Layer 9 of a small transformer language model trained on English Wikipedia (12 layers, counted from 0, width 128).
Take only the direct path to the model's output, skipping the later layers: a vector added to the residual stream pushes a token's score in proportion to its dot product with that token's output vector.

Output vectors of the tokens that the questions are about. A number n stands for (n - 500) times 0.0023.
" final": 333,459,651,639,577,396,636,561,586,399,540,673,396,460,590,600,484,412,455,558,522,354,405,649,427,593,510,470,442,515,458,619,468,541,650,425,296,337,468,331,451,536,455,434,420,627,524,472,676,534,389,415,432,564,454,489,600,505,586,374,498,554,509,431,443,663,408,331,541,532,641,428,750,428,414,485,435,488,484,348,586,620,494,494,539,503,461,571,510,581,640,423,565,511,453,453,432,617,489,364,492,479,698,535,396,577,454,341,691,493,509,500,608,481,395,449,388,411,633,332,731,621,569,306,742,450,240,542
" school": 558,397,467,408,468,383,293,378,257,433,547,622,479,484,506,527,436,423,609,560,548,554,409,516,567,780,345,648,484,538,748,531,373,570,575,432,363,368,435,343,503,468,529,529,635,605,395,510,784,360,525,626,529,503,503,587,556,538,409,457,503,485,537,467,569,748,345,621,358,520,583,389,459,160,499,372,279,744,350,479,461,942,426,457,365,503,439,665,507,405,677,444,503,680,525,531,290,543,444,413,645,454,419,575,479,579,567,256,333,423,659,328,591,653,425,575,441,435,687,568,661,562,535,491,660,531,462,405
"ian": 589,612,450,607,497,507,645,536,466,593,378,495,515,708,607,686,287,434,393,484,396,590,262,637,310,414,582,741,361,362,426,411,528,358,634,360,496,503,604,435,520,255,543,599,487,480,487,782,620,465,534,405,392,365,589,595,492,286,369,357,242,442,531,548,419,463,556,570,464,510,528,623,413,422,570,654,591,677,499,326,639,826,592,479,434,435,404,373,679,769,594,407,503,525,411,572,461,357,344,407,666,550,568,450,543,684,562,521,328,551,715,519,574,465,523,581,552,600,275,366,589,591,573,162,479,340,551,343
"ween": 695,652,540,908,449,351,276,113,662,256,168,639,399,616,597,577,465,563,337,640,692,822,585,791,610,590,277,567,363,332,379,268,631,381,755,451,436,231,763,410,556,773,606,449,599,705,374,304,550,217,358,507,468,352,643,737,548,620,572,455,271,379,668,207,669,161,447,431,497,624,705,526,680,435,601,497,436,747,341,335,268,788,577,464,491,608,360,486,825,411,579,432,800,670,568,275,252,604,660,223,474,349,555,232,275,311,424,596,709,559,636,516,450,592,29,517,457,658,390,446,525,564,516,612,546,358,333,743
"ember": 616,379,699,636,496,277,484,300,490,354,433,403,497,799,163,608,437,561,637,584,340,522,564,399,740,563,413,623,441,376,790,459,437,735,697,432,465,657,616,405,480,540,386,545,303,424,213,369,661,444,377,385,316,400,656,474,760,522,519,444,242,498,383,354,596,495,484,449,441,662,387,378,697,367,461,629,134,877,666,110,495,615,415,486,252,583,177,619,869,552,508,503,613,482,602,885,403,737,193,327,351,581,402,379,379,571,354,437,397,253,731,685,449,671,573,537,504,793,499,599,758,613,661,217,589,491,320,828
"ised": 385,287,738,504,452,244,532,459,285,407,395,613,490,451,474,437,339,585,330,585,317,492,446,648,398,500,545,631,618,334,628,610,590,475,700,638,432,425,387,436,704,583,530,771,411,294,726,713,565,294,430,277,581,426,405,686,259,731,358,398,365,516,492,358,338,422,539,444,500,600,472,601,751,452,446,420,349,524,361,346,478,733,603,440,341,537,709,570,710,584,642,401,584,415,721,387,630,501,500,704,601,717,397,240,276,496,586,276,376,380,528,471,649,605,512,571,406,664,604,519,423,617,523,635,648,133,674,608
"ase": 446,359,256,518,594,464,298,623,511,575,428,195,315,385,346,288,414,443,203,569,456,332,274,527,670,681,408,422,590,515,515,603,289,514,543,598,507,546,484,227,398,649,536,567,558,558,443,259,605,515,571,576,423,479,447,504,523,573,302,611,245,531,282,463,473,408,430,445,298,813,704,656,768,643,156,500,591,488,507,525,504,780,496,533,535,666,340,560,621,532,643,554,401,333,489,543,449,556,637,741,409,523,586,473,616,484,724,411,636,491,811,653,438,696,591,739,266,555,424,460,573,632,504,499,494,315,642,485
"ow": 529,552,441,568,489,527,502,582,324,632,603,721,402,343,369,488,470,271,495,547,449,426,585,375,571,406,555,460,473,387,432,327,513,575,546,602,552,661,440,345,389,713,419,554,599,716,425,678,727,513,490,373,555,360,567,541,241,430,601,353,339,556,499,558,519,697,372,368,343,671,491,440,636,563,197,441,448,449,378,329,753,801,532,349,462,445,342,543,680,419,647,308,677,401,437,542,671,335,610,627,539,509,615,432,370,623,517,572,470,399,462,555,352,539,597,573,558,469,416,769,652,304,741,513,432,480,396,489
"ill": 409,410,447,469,439,525,386,292,406,604,405,489,421,424,491,667,556,575,550,491,564,487,484,547,562,521,485,601,528,586,650,438,447,413,419,679,653,413,497,675,624,437,671,526,345,389,454,271,574,565,585,610,409,673,403,552,490,497,253,469,187,521,325,504,565,503,758,510,648,706,579,425,376,438,574,806,438,729,421,557,566,702,444,243,469,611,500,514,534,602,773,514,669,431,407,435,644,528,350,706,431,541,516,621,368,487,643,454,446,297,348,401,515,479,409,487,377,446,415,532,512,436,311,400,461,528,614,415
"ent": 741,356,528,424,266,270,481,406,714,523,443,501,298,487,751,668,416,387,489,533,524,117,462,496,800,301,557,737,575,672,630,608,485,520,460,538,594,541,513,366,493,661,317,620,473,391,410,385,365,574,405,643,397,489,617,605,374,426,428,464,411,570,485,749,526,546,489,535,661,509,582,445,557,301,550,695,359,417,143,420,494,611,386,452,190,570,372,430,750,560,513,337,621,717,801,549,565,397,254,685,355,582,463,608,398,697,410,406,569,610,411,600,635,662,537,421,399,370,657,422,609,554,497,285,407,360,508,647
"ished": 382,421,408,452,461,501,707,417,523,170,466,375,713,234,627,593,296,620,202,563,407,439,586,512,497,497,421,557,748,474,731,738,610,384,686,681,386,561,538,470,697,557,506,542,562,607,703,246,672,577,456,308,408,464,476,576,417,837,556,276,211,548,442,328,486,329,638,589,620,666,608,416,713,596,451,643,180,766,210,418,464,585,210,575,230,565,349,267,687,298,572,223,623,572,443,532,447,239,472,552,678,595,445,393,255,433,615,302,690,368,365,406,771,555,444,479,696,884,440,562,613,806,442,360,676,355,556,554
"ternational": 403,445,158,675,629,255,485,305,449,215,524,579,397,575,675,556,560,750,414,656,368,677,568,575,361,600,299,485,371,312,389,902,362,585,687,565,269,241,738,296,503,527,729,610,464,674,699,562,634,533,229,375,324,635,756,475,713,662,401,448,226,480,636,344,507,473,139,693,503,685,557,499,688,99,458,425,252,463,397,446,582,675,429,558,489,438,320,577,626,487,594,454,531,647,445,482,436,436,388,503,595,534,348,357,517,708,392,242,610,307,732,736,408,620,482,543,353,662,611,545,567,685,695,237,732,502,292,616
" var": 419,467,328,634,553,407,515,370,393,307,539,503,453,589,715,571,583,536,427,540,336,542,447,642,650,689,397,668,470,521,511,273,310,351,637,537,328,493,576,450,587,610,390,625,488,651,711,360,379,577,331,536,513,525,453,470,386,519,479,622,453,671,364,420,567,300,493,457,490,636,540,499,612,421,645,456,519,615,593,503,507,722,420,339,467,573,418,778,540,421,522,505,433,473,629,386,405,538,430,547,393,601,547,521,355,486,645,508,354,561,370,565,517,266,400,552,601,516,502,375,361,517,631,440,722,340,590,572
"ors": 558,516,298,212,602,366,481,301,493,677,162,746,523,323,486,368,624,453,497,498,463,307,501,561,455,517,472,460,565,554,528,659,505,714,696,478,378,404,438,532,251,608,546,656,550,860,727,438,443,447,253,493,348,488,544,411,496,474,239,530,384,722,351,606,568,737,601,593,404,489,566,301,766,584,621,310,570,376,339,377,617,657,486,573,439,622,418,598,782,343,534,432,483,519,516,326,469,491,401,566,743,881,606,649,387,376,513,485,408,471,501,301,626,719,227,617,314,581,524,554,378,340,293,545,518,633,633,474
"\"": 354,652,520,440,648,455,192,609,564,517,421,642,507,496,496,677,324,370,446,497,557,626,584,444,748,511,383,340,489,406,370,675,481,493,559,738,476,567,607,722,695,524,568,441,424,448,371,475,549,785,557,312,437,386,496,322,596,703,281,432,490,487,423,298,616,331,439,507,639,240,307,599,370,403,540,334,523,412,644,438,425,676,278,553,585,462,392,662,787,462,393,317,659,479,570,282,450,370,604,565,403,661,654,533,524,632,542,424,621,360,777,360,519,519,408,560,436,464,640,507,486,673,603,238,654,291,590,503
"stitute": 534,317,158,522,445,235,226,430,389,235,464,496,467,545,424,583,418,657,313,654,534,540,363,675,638,627,435,484,478,242,693,550,387,614,670,578,279,347,751,418,406,821,668,821,713,316,375,524,724,439,364,544,189,439,502,494,670,405,380,550,182,800,597,555,528,604,175,686,420,535,423,283,481,534,568,109,552,644,488,506,437,905,558,567,541,533,371,700,577,510,603,441,561,719,621,406,527,697,362,587,655,541,314,321,448,368,466,305,475,483,759,533,501,350,501,553,672,696,439,624,626,522,562,315,571,429,415,502
"an": 504,671,614,391,463,377,547,693,482,656,586,462,452,567,394,584,535,357,524,493,423,305,411,340,324,286,485,521,501,341,441,614,554,523,439,520,535,720,612,433,443,412,392,370,545,427,434,284,632,463,610,320,659,545,447,510,354,504,335,788,280,585,564,611,530,526,369,441,458,511,508,461,566,461,471,591,547,464,621,440,762,721,631,517,613,629,612,435,648,526,569,700,632,702,495,498,412,340,596,612,501,497,389,402,504,604,659,646,468,542,391,639,519,226,406,644,317,364,310,489,537,362,464,335,459,445,489,585
"ple": 525,420,481,429,516,445,431,479,743,337,384,734,415,353,652,588,682,757,337,591,440,565,302,506,678,564,286,624,428,471,563,275,570,424,548,579,535,633,552,441,582,692,334,399,594,418,508,498,517,338,231,299,361,540,794,847,443,778,390,377,282,764,146,502,268,682,297,533,278,424,557,689,324,394,676,547,288,552,679,338,764,775,232,512,336,491,754,625,861,680,498,296,500,447,445,499,530,437,392,500,427,462,525,472,391,413,558,280,525,667,697,628,657,221,446,431,481,360,744,546,637,679,381,249,595,554,290,668
"ants": 702,546,647,345,680,274,626,378,502,626,201,428,448,379,652,515,558,356,323,521,720,636,436,582,537,426,421,429,597,410,700,608,485,403,733,418,398,156,582,448,340,758,317,202,525,506,624,466,624,564,366,523,650,669,514,495,432,675,298,506,352,654,515,467,469,737,515,474,203,385,550,526,660,586,596,461,404,476,365,516,514,528,237,623,366,534,373,421,898,323,656,587,561,707,443,672,493,470,388,729,775,550,589,425,237,403,847,680,360,305,515,306,783,561,371,545,434,611,506,393,280,547,526,313,557,264,604,390
"en": 538,551,540,498,480,180,417,411,386,348,728,589,395,537,438,442,443,351,587,436,555,506,185,347,295,369,487,715,551,452,374,356,544,600,512,575,707,747,589,427,413,594,465,533,619,437,472,495,355,362,565,555,369,703,396,454,455,419,226,554,362,730,470,674,418,566,594,380,570,454,459,522,553,464,405,550,499,442,396,411,594,782,660,368,455,540,510,365,694,476,338,534,803,466,630,718,541,400,431,808,339,567,540,460,519,548,469,647,670,469,258,570,511,593,519,711,401,515,499,532,438,583,668,432,459,483,508,435
" 2014": 523,459,509,626,668,411,519,443,650,296,480,611,376,357,448,593,412,518,494,666,583,612,494,561,488,517,429,517,441,353,597,633,352,473,711,446,372,562,426,447,402,617,597,486,599,575,468,392,597,513,433,672,403,384,707,608,567,596,229,485,448,578,450,493,507,480,422,352,568,656,427,397,596,412,506,472,450,488,514,594,545,485,568,516,505,580,450,454,496,439,682,385,507,427,513,603,496,588,283,533,645,526,557,388,535,491,458,343,664,445,408,576,534,365,311,559,542,443,502,472,535,491,607,297,712,388,531,413

Each question shows what one neuron of this layer's MLP adds at an activation of 1. A number n stands for (n - 500) times 0.0007.

n98: 437,583,629,455,504,559,544,489,267,597,450,554,664,471,456,538,441,476,536,416,646,552,612,490,376,451,422,424,624,429,433,464,677,529,386,596,540,489,441,483,631,527,683,490,400,416,477,604,522,543,391,611,537,500,469,498,568,585,487,536,426,415,450,500,488,610,471,439,482,403,512,558,474,508,522,539,576,581,604,430,338,441,486,566,395,554,489,510,497,584,472,554,426,475,552,312,461,547,545,399,453,586,523,423,392,539,447,534,457,371,528,462,433,571,490,540,440,614,543,390,653,597,564,320,573,331,623,451
Which of these tokens does it push up most? "\""

n272: 488,317,657,530,486,465,390,571,419,680,405,521,460,476,676,503,374,503,532,554,552,494,410,446,426,473,456,472,488,606,395,548,575,508,500,552,378,532,465,667,428,641,387,497,663,464,412,422,630,401,508,605,674,451,355,500,523,505,538,541,600,718,585,562,473,607,344,433,442,521,483,534,634,256,686,404,421,512,560,305,392,772,351,746,449,467,451,560,489,405,468,690,497,560,550,449,381,427,406,447,525,375,583,393,491,466,666,417,556,464,576,398,322,361,565,414,744,663,418,660,583,414,497,440,520,490,385,415
Which of these tokens does it push down most? "ill"

n460: 525,550,623,470,464,495,607,432,523,493,601,338,489,584,522,413,374,518,586,455,465,480,406,477,466,517,613,588,514,655,468,589,555,391,440,466,572,614,552,350,417,567,481,577,500,495,357,387,430,493,630,419,521,425,542,516,491,425,548,529,493,570,434,589,549,399,403,584,510,484,471,560,498,493,552,522,551,407,283,369,545,486,489,533,532,470,447,477,603,486,398,606,337,592,602,440,566,408,618,416,440,630,409,640,537,546,471,463,557,588,520,469,590,714,466,467,505,412,379,535,359,502,485,489,495,554,563,456
Which three tokens does it push up most, strongest first? "ent", "en", "an"

n390: 521,579,534,619,512,437,561,627,487,293,633,470,433,522,380,521,587,513,460,373,456,537,449,554,537,500,391,562,505,462,371,552,388,493,468,572,464,505,390,586,470,538,536,517,540,497,697,403,478,503,513,371,553,422,632,295,610,533,250,457,469,475,469,697,381,537,557,695,411,566,590,521,349,375,374,497,503,548,435,492,568,503,560,462,638,498,569,403,452,405,374,662,543,347,397,371,541,552,517,622,460,439,695,537,565,331,554,439,505,414,600,411,572,520,697,445,343,586,441,533,587,522,460,574,461,528,603,481
Which two tokens does it push up most, strongest first? "ase", "en"

n278: 425,481,529,525,547,333,352,574,428,494,458,504,516,451,471,586,397,477,506,427,401,533,512,424,411,477,487,447,679,511,491,545,555,508,527,535,490,480,543,448,620,365,575,467,425,473,670,498,423,450,652,537,444,569,575,573,506,494,518,429,549,465,526,387,506,575,469,500,489,537,587,512,572,614,532,407,604,425,465,681,561,620,469,421,387,582,546,623,422,558,381,440,489,382,539,548,521,577,518,482,520,460,540,465,485,502,605,464,558,496,502,395,381,451,481,481,544,465,584,420,512,363,455,535,531,422,492,432
Which of these tokens does it push up most? "ised"

n469: 601,478,553,413,563,502,370,470,641,444,484,367,598,516,413,658,422,507,587,469,629,444,560,689,575,500,453,404,509,360,352,488,448,405,568,630,454,512,502,463,506,498,542,399,408,421,472,507,517,414,481,485,488,541,471,643,531,496,467,474,480,481,457,451,525,471,500,515,617,529,480,639,466,423,500,472,543,455,483,505,416,451,509,514,562,764,531,409,477,516,436,616,481,457,500,405,456,414,534,551,496,489,476,491,546,296,608,482,542,602,666,445,514,619,359,470,467,593,438,591,412,449,544,556,525,452,560,484
Which three tokens does it push up most, strongest first? "ween", "\"", "ase"

n143: 701,309,481,510,444,450,489,405,278,481,330,670,635,517,572,250,543,438,424,616,471,232,604,510,540,534,444,669,543,520,582,514,525,640,282,454,477,651,363,497,515,524,654,448,377,656,592,154,500,390,506,494,497,567,311,654,441,497,346,695,383,500,487,712,551,626,484,381,439,615,465,455,664,550,490,607,430,533,430,346,604,463,533,626,374,422,598,571,624,414,582,568,557,433,550,443,480,305,409,572,682,669,403,480,490,510,414,503,497,507,415,373,620,486,560,222,500,424,521,615,519,701,489,512,313,656,692,558
Which of these tokens does it push down most? "\""

n331: 390,463,465,438,500,396,433,320,359,485,446,467,368,492,480,522,577,564,353,459,467,404,513,679,354,460,525,529,602,481,535,526,426,608,519,485,492,612,487,520,607,486,542,376,564,391,379,399,677,395,464,480,495,591,530,572,563,483,551,500,528,534,554,497,385,546,591,540,442,404,516,508,598,552,365,554,426,452,574,405,508,408,648,475,701,737,426,486,359,396,527,453,580,667,537,389,494,511,512,402,409,428,532,572,541,420,495,489,651,481,612,595,636,605,395,336,452,656,477,717,455,648,425,448,343,299,566,467
Which of these tokens does it push down most? " var"

n165: 478,588,487,401,595,488,493,576,406,533,439,681,561,421,580,409,451,567,493,392,503,450,532,505,521,479,433,476,473,583,619,600,459,521,587,525,549,367,420,582,578,424,549,472,369,485,394,603,548,616,494,656,524,568,367,435,553,380,574,461,443,426,472,562,583,511,555,636,419,417,526,430,682,403,493,476,517,604,471,514,487,564,721,549,552,449,460,489,264,365,460,537,338,454,480,505,549,542,438,581,513,498,607,566,386,535,417,566,440,385,495,536,549,426,475,423,445,531,514,485,477,457,539,481,569,403,564,567
Which of these tokens does it push down most? "ple"

n252: 642,556,392,633,636,369,322,511,635,520,301,506,594,515,637,342,395,389,479,376,556,293,503,566,464,407,656,560,406,424,529,417,612,462,446,467,465,466,552,617,528,431,488,447,447,575,429,461,494,455,337,492,508,622,394,494,395,461,475,484,591,484,528,514,627,690,528,587,532,380,428,391,722,573,573,573,399,568,462,506,529,605,576,506,435,299,363,617,751,476,515,512,611,409,532,470,655,466,604,583,654,636,455,702,603,543,426,441,280,563,465,480,356,450,512,258,335,463,384,452,427,698,548,621,400,516,449,639
Which three tokens does it push up most, strongest first? "ors", "ent", "ants"

n451: 489,580,401,556,575,458,609,415,463,473,541,564,502,536,533,515,468,416,522,230,404,371,399,524,490,546,489,507,478,413,593,561,491,482,443,575,470,436,474,482,448,388,533,421,381,381,502,432,548,581,469,536,469,552,454,415,496,525,406,604,736,530,448,558,679,415,504,539,577,496,433,448,335,505,502,531,718,498,484,496,515,458,429,394,712,598,524,438,391,422,575,500,514,596,547,611,542,545,493,492,584,565,404,515,447,521,504,470,404,458,532,579,536,530,481,442,591,502,357,633,449,457,551,552,439,551,533,372
Which of these tokens does it push up most? "ill"

n300: 551,581,552,431,470,497,495,431,625,448,599,490,359,454,484,344,493,537,326,521,568,522,573,490,511,543,430,269,566,338,444,439,547,489,510,530,386,535,532,467,440,705,403,497,483,524,438,407,622,557,488,594,660,396,539,464,527,572,529,484,398,645,519,392,538,611,470,509,511,495,581,574,527,537,650,538,484,468,631,423,534,482,512,508,415,377,648,490,614,576,398,531,410,483,436,390,520,401,275,532,444,616,540,609,447,433,500,663,634,503,571,544,387,516,515,457,672,364,398,493,408,487,450,424,553,484,488,666
Which of these tokens does it push down most? " school"

n78: 621,562,471,476,552,354,575,597,547,517,458,446,502,509,481,562,592,588,496,466,419,485,439,480,410,496,470,665,354,575,452,600,530,553,556,473,530,455,411,486,446,543,575,530,305,452,608,482,506,612,567,543,428,445,472,502,661,410,607,576,474,437,532,431,441,460,485,304,452,338,506,498,528,531,468,578,376,476,474,643,580,449,620,511,510,417,496,493,517,573,539,557,531,508,454,458,609,534,425,407,604,485,417,580,491,620,575,522,612,547,538,433,475,486,440,429,556,528,373,411,445,522,536,373,415,365,582,441
Which of these tokens does it push up most? "ian"

n175: 411,442,461,576,429,544,387,507,554,456,462,324,453,492,606,515,455,407,314,535,632,553,416,469,446,465,409,352,588,568,503,413,548,651,331,434,403,493,527,455,531,569,555,681,599,414,495,533,484,469,361,373,486,428,472,503,418,567,586,484,660,564,444,630,451,518,540,459,500,573,466,559,465,527,638,570,492,608,454,377,552,543,340,456,515,355,678,518,617,576,392,620,549,369,444,569,461,508,664,569,435,599,465,399,531,595,451,482,598,608,457,490,505,481,457,387,604,750,522,329,594,557,445,488,409,533,594,505
Which three tokens does it push up most, strongest first? "ple", "ished", "ised"

n433: 558,500,524,373,345,360,531,550,576,398,461,710,615,511,592,438,536,554,400,554,701,423,626,345,534,514,546,296,528,657,595,550,402,562,476,457,675,352,457,546,662,518,473,389,407,421,595,524,449,560,424,445,456,502,428,492,577,569,533,525,336,535,562,527,518,555,522,458,326,408,595,578,567,489,511,739,588,544,451,516,548,567,469,534,351,471,533,545,473,523,620,412,309,498,407,369,553,508,474,444,410,378,386,531,386,527,605,482,446,453,439,564,468,406,472,396,470,376,624,585,683,460,405,493,532,458,424,452
Which of these tokens does it push up most? "ple"

n326: 549,473,455,292,507,538,585,539,386,511,556,561,521,452,515,508,521,496,537,405,380,519,539,433,461,470,465,481,556,522,550,548,527,551,473,466,612,467,434,514,590,341,496,403,519,468,420,543,566,535,584,543,484,465,537,422,517,368,404,397,585,433,456,509,514,547,466,464,506,521,530,504,477,436,536,546,486,562,612,518,559,493,538,476,500,458,514,496,475,402,532,608,477,459,656,570,548,464,472,471,458,529,381,510,417,541,569,473,452,563,608,460,506,586,459,570,268,456,549,502,604,474,560,579,613,599,485,386
Which of these tokens does it push up most? " school"

n395: 400,522,469,578,490,531,549,455,466,322,540,587,393,429,395,417,430,430,571,469,517,376,343,381,523,465,423,429,527,438,476,514,577,498,516,463,509,571,583,479,510,453,440,589,413,446,496,408,578,572,523,477,450,506,398,514,502,472,601,403,467,400,517,553,575,440,498,498,464,520,435,567,521,493,468,701,627,564,390,417,531,342,531,561,559,498,555,308,500,438,403,642,600,410,489,617,600,665,371,577,517,487,438,629,505,633,496,538,557,514,624,476,512,540,533,560,404,539,488,558,650,498,577,424,580,498,506,584
Which of these tokens does it push up most? "ember"

n366: 546,595,496,314,332,529,348,575,421,448,517,580,569,538,332,439,517,594,470,567,425,503,413,276,535,594,693,500,520,396,390,408,736,528,737,592,447,452,603,217,484,493,693,400,578,560,546,397,421,455,580,528,475,503,488,455,386,644,468,797,560,632,611,484,420,412,475,574,291,352,250,602,343,507,608,620,680,662,342,634,413,363,430,514,477,458,516,545,600,578,500,164,381,542,490,510,535,595,705,322,330,558,405,626,549,490,353,503,631,486,576,627,437,572,425,472,754,722,493,474,321,362,343,399,423,460,626,455
Which of these tokens does it push down most? " final"

n77: 595,480,471,396,483,603,589,509,500,496,562,484,333,509,439,409,520,520,602,627,377,376,545,459,450,473,419,517,543,505,412,520,639,554,530,426,433,472,484,377,479,541,467,593,418,440,592,452,405,402,354,542,496,427,450,535,491,460,443,485,447,455,496,619,500,593,604,566,429,509,421,566,432,638,465,623,543,584,505,553,469,403,493,454,432,348,603,611,611,498,374,542,696,448,545,580,451,591,547,485,607,527,556,461,530,623,542,584,473,505,515,415,568,469,337,352,490,458,411,600,574,488,534,359,656,529,575,461
Which of these tokens does it push up most? "ors"

n113: 478,596,465,562,595,385,435,578,445,557,522,543,459,383,513,440,571,606,544,562,393,515,479,543,514,521,508,439,399,335,631,348,432,571,505,417,595,544,549,456,484,487,574,394,488,457,507,500,560,433,542,671,498,414,555,434,490,241,505,484,402,425,540,465,465,425,453,505,503,426,471,534,519,471,469,632,487,678,775,503,549,630,434,576,471,437,466,404,522,443,559,434,378,557,512,382,523,618,467,526,402,554,593,604,563,591,490,522,650,550,423,624,436,268,398,579,565,492,582,393,330,601,428,608,494,431,432,485
Which of these tokens does it push down most? "ished"

n484: 517,412,480,468,507,505,438,540,485,460,606,467,586,462,410,666,534,502,517,676,563,458,627,455,413,391,420,495,642,497,338,513,620,568,363,562,408,570,452,449,450,502,403,570,608,519,628,475,452,438,631,477,544,475,457,472,418,445,448,379,500,596,528,620,369,646,507,465,370,507,490,452,405,439,452,512,547,480,609,540,495,624,539,366,438,393,543,543,719,738,388,515,558,557,480,550,540,274,624,521,474,719,450,636,485,571,576,428,539,542,434,362,485,508,451,444,500,495,421,526,542,387,508,475,647,576,507,387
Which of these tokens does it push down most? "ween"

n349: 475,526,555,479,629,419,572,518,352,491,410,505,505,570,432,498,437,560,446,395,482,437,545,414,398,543,665,690,561,435,503,637,619,545,481,483,631,550,350,463,498,519,502,478,498,338,358,455,596,460,493,581,741,405,446,712,431,517,569,480,528,544,502,440,526,571,502,440,513,607,662,387,571,430,592,352,580,437,366,498,578,491,523,541,427,451,528,457,648,519,421,507,375,536,530,391,522,386,402,467,447,467,346,477,488,566,437,516,486,540,548,505,590,597,533,512,396,517,640,486,482,506,571,543,421,528,540,519
Which of these tokens does it push up most? "ised"

n327: 508,551,611,531,452,476,563,409,419,530,512,525,593,432,531,595,421,602,555,497,564,533,563,413,430,548,446,526,484,416,429,691,513,441,550,519,526,462,462,474,536,500,470,422,537,471,470,504,422,541,467,632,379,598,519,610,324,538,526,456,636,450,514,431,521,490,461,463,587,459,440,397,639,531,331,457,421,541,507,629,433,694,431,466,512,498,561,594,516,467,543,523,461,518,619,600,405,528,394,504,415,477,394,568,508,516,508,554,565,414,504,324,457,434,533,436,400,410,489,480,537,441,538,485,502,469,557,548
Which of these tokens does it push up most? " school"

n279: 502,457,555,637,489,502,589,427,466,457,410,479,533,438,405,554,527,462,551,163,445,587,446,637,589,436,535,589,457,449,730,527,493,378,459,515,520,576,524,505,372,667,625,491,574,626,563,607,477,520,430,387,496,442,492,470,671,536,498,587,642,535,414,500,603,495,394,462,417,451,528,489,493,368,565,425,533,626,426,525,429,585,469,500,505,553,463,566,419,484,451,532,526,504,543,477,498,477,406,513,492,651,442,372,458,441,530,441,489,546,584,387,372,459,421,621,514,495,421,472,525,541,578,360,510,502,553,590
Which of these tokens does it push down most? "an"

n407: 500,529,466,403,616,532,649,370,571,512,420,522,437,527,607,517,466,469,524,493,524,495,579,517,610,531,469,580,563,639,270,434,495,587,456,475,571,390,376,566,299,483,395,439,570,548,547,510,401,471,463,498,579,411,592,460,507,633,595,401,525,513,484,632,634,393,548,415,566,541,396,507,380,427,400,514,582,444,654,515,538,565,538,580,626,566,363,502,516,565,303,593,415,558,510,713,505,392,516,464,463,430,495,648,505,362,399,580,440,576,536,476,407,595,604,482,505,513,438,570,407,417,482,505,437,484,484,473
Which of these tokens does it push down most? "ised"

n297: 484,405,587,484,512,317,535,431,449,431,561,603,518,465,531,503,461,479,350,522,623,592,530,500,429,363,706,466,555,492,443,603,422,563,511,463,612,585,516,596,411,602,505,303,344,532,482,551,397,399,445,451,643,563,629,560,432,512,377,551,395,611,490,510,673,588,552,532,460,526,387,623,639,630,500,457,674,505,478,428,508,532,490,587,424,510,556,559,616,426,578,276,455,299,305,650,601,508,532,669,522,447,486,466,413,628,421,452,490,511,582,453,618,635,407,500,274,492,404,447,551,447,608,419,479,517,457,416
Which of these tokens does it push up most? "ants"

n48: 463,628,438,357,415,468,516,447,464,441,550,419,483,584,327,485,431,387,410,447,468,576,403,536,422,581,592,478,509,407,434,405,719,320,660,595,603,643,491,320,544,340,425,509,465,545,340,586,380,441,572,261,669,572,497,482,552,516,478,506,612,426,604,481,581,447,431,503,715,526,446,656,522,503,446,469,447,555,559,441,445,643,514,515,446,511,543,449,353,512,575,452,491,711,649,639,518,633,381,500,530,506,645,658,650,667,438,664,503,464,553,359,703,472,222,430,512,643,481,424,566,487,399,408,421,494,347,473
Which of these tokens does it push down most? "ors"

n109: 406,465,487,430,580,395,510,620,487,517,454,385,598,624,495,416,417,587,461,540,566,518,487,422,514,472,475,519,550,545,363,595,456,460,516,352,541,625,494,509,572,330,554,548,595,442,466,594,435,611,483,537,460,367,545,545,530,449,402,479,688,516,449,630,435,449,492,552,436,548,359,502,318,481,452,510,446,678,479,482,522,538,576,532,530,579,579,435,466,570,511,471,425,523,397,442,364,448,570,481,458,405,704,500,520,600,341,575,554,538,441,517,498,411,467,577,509,498,591,462,490,558,517,531,599,547,421,478
Which of these tokens does it push down most? "ants"

n265: 522,652,556,461,440,415,385,601,400,520,585,511,592,525,589,469,461,469,397,292,498,465,612,552,389,511,522,390,444,585,571,547,541,570,435,523,435,500,532,489,571,439,517,411,457,430,544,523,502,575,506,471,442,543,568,460,522,418,563,445,542,496,472,537,445,564,490,529,475,486,564,598,460,571,479,539,498,455,483,533,526,677,476,568,706,353,500,406,473,383,445,523,555,387,508,479,453,504,421,417,490,510,333,436,405,554,458,647,541,487,580,439,571,445,669,477,454,562,561,480,507,532,564,496,388,445,618,511
Which of these tokens does it push up most? "\""

n284: 589,500,390,305,437,382,531,555,519,314,620,415,447,653,669,416,716,539,614,467,488,477,406,463,490,560,530,494,503,529,478,492,456,383,563,505,408,521,515,299,500,455,417,522,490,466,467,553,476,555,517,277,404,517,663,521,582,438,481,578,477,391,570,726,505,474,466,436,410,420,472,550,623,553,484,604,605,334,472,532,492,529,616,497,446,448,430,574,289,534,554,444,383,650,277,458,487,487,591,324,507,448,421,539,513,513,482,560,368,540,612,490,519,544,508,559,538,598,517,676,491,615,593,558,459,422,475,580
Which of these tokens does it push down most? "ill"

n20: 551,348,446,474,518,574,436,257,384,628,389,540,469,523,721,389,587,694,487,632,432,685,447,513,416,497,394,400,347,246,440,577,620,485,428,473,567,555,647,483,473,503,466,469,604,657,406,408,536,441,543,567,453,485,494,510,490,512,335,684,404,551,678,441,513,542,503,592,384,568,516,642,350,434,607,705,507,591,404,457,427,576,671,380,436,573,512,358,592,539,420,550,545,331,584,336,644,631,293,350,574,435,665,637,430,349,572,353,552,619,671,654,621,500,334,396,404,510,355,729,332,468,223,464,276,458,636,556
Which of these tokens does it push down most? " final"

n307: 437,490,562,595,437,486,497,562,401,613,497,567,527,408,446,585,461,366,413,465,572,555,531,566,669,528,626,473,335,454,435,511,537,378,434,346,564,500,475,617,421,568,492,364,357,514,305,594,491,535,609,479,509,379,574,469,397,473,606,532,798,419,512,452,566,480,291,521,516,433,566,461,403,471,613,638,535,592,495,540,581,350,547,531,624,585,433,396,603,445,540,497,585,541,463,475,372,510,500,603,583,413,554,435,603,478,527,407,408,568,444,618,469,481,518,536,421,401,420,613,413,376,629,597,348,559,512,536
Which of these tokens does it push down most? "ished"

n234: 526,592,574,525,618,334,507,545,589,504,520,604,570,546,502,527,509,491,558,513,368,451,380,507,506,542,545,507,462,546,432,614,467,469,523,578,509,524,489,491,452,491,477,417,606,651,522,368,510,491,626,485,480,490,363,477,422,396,524,563,414,519,468,609,615,629,580,455,466,518,542,426,582,312,521,511,514,500,414,532,617,616,587,488,427,447,558,294,471,428,380,614,599,504,507,420,616,563,465,506,432,509,573,410,542,522,659,434,484,411,611,538,493,538,446,526,346,362,390,611,442,376,422,515,472,517,374,442
Which of these tokens does it push down most? "ished"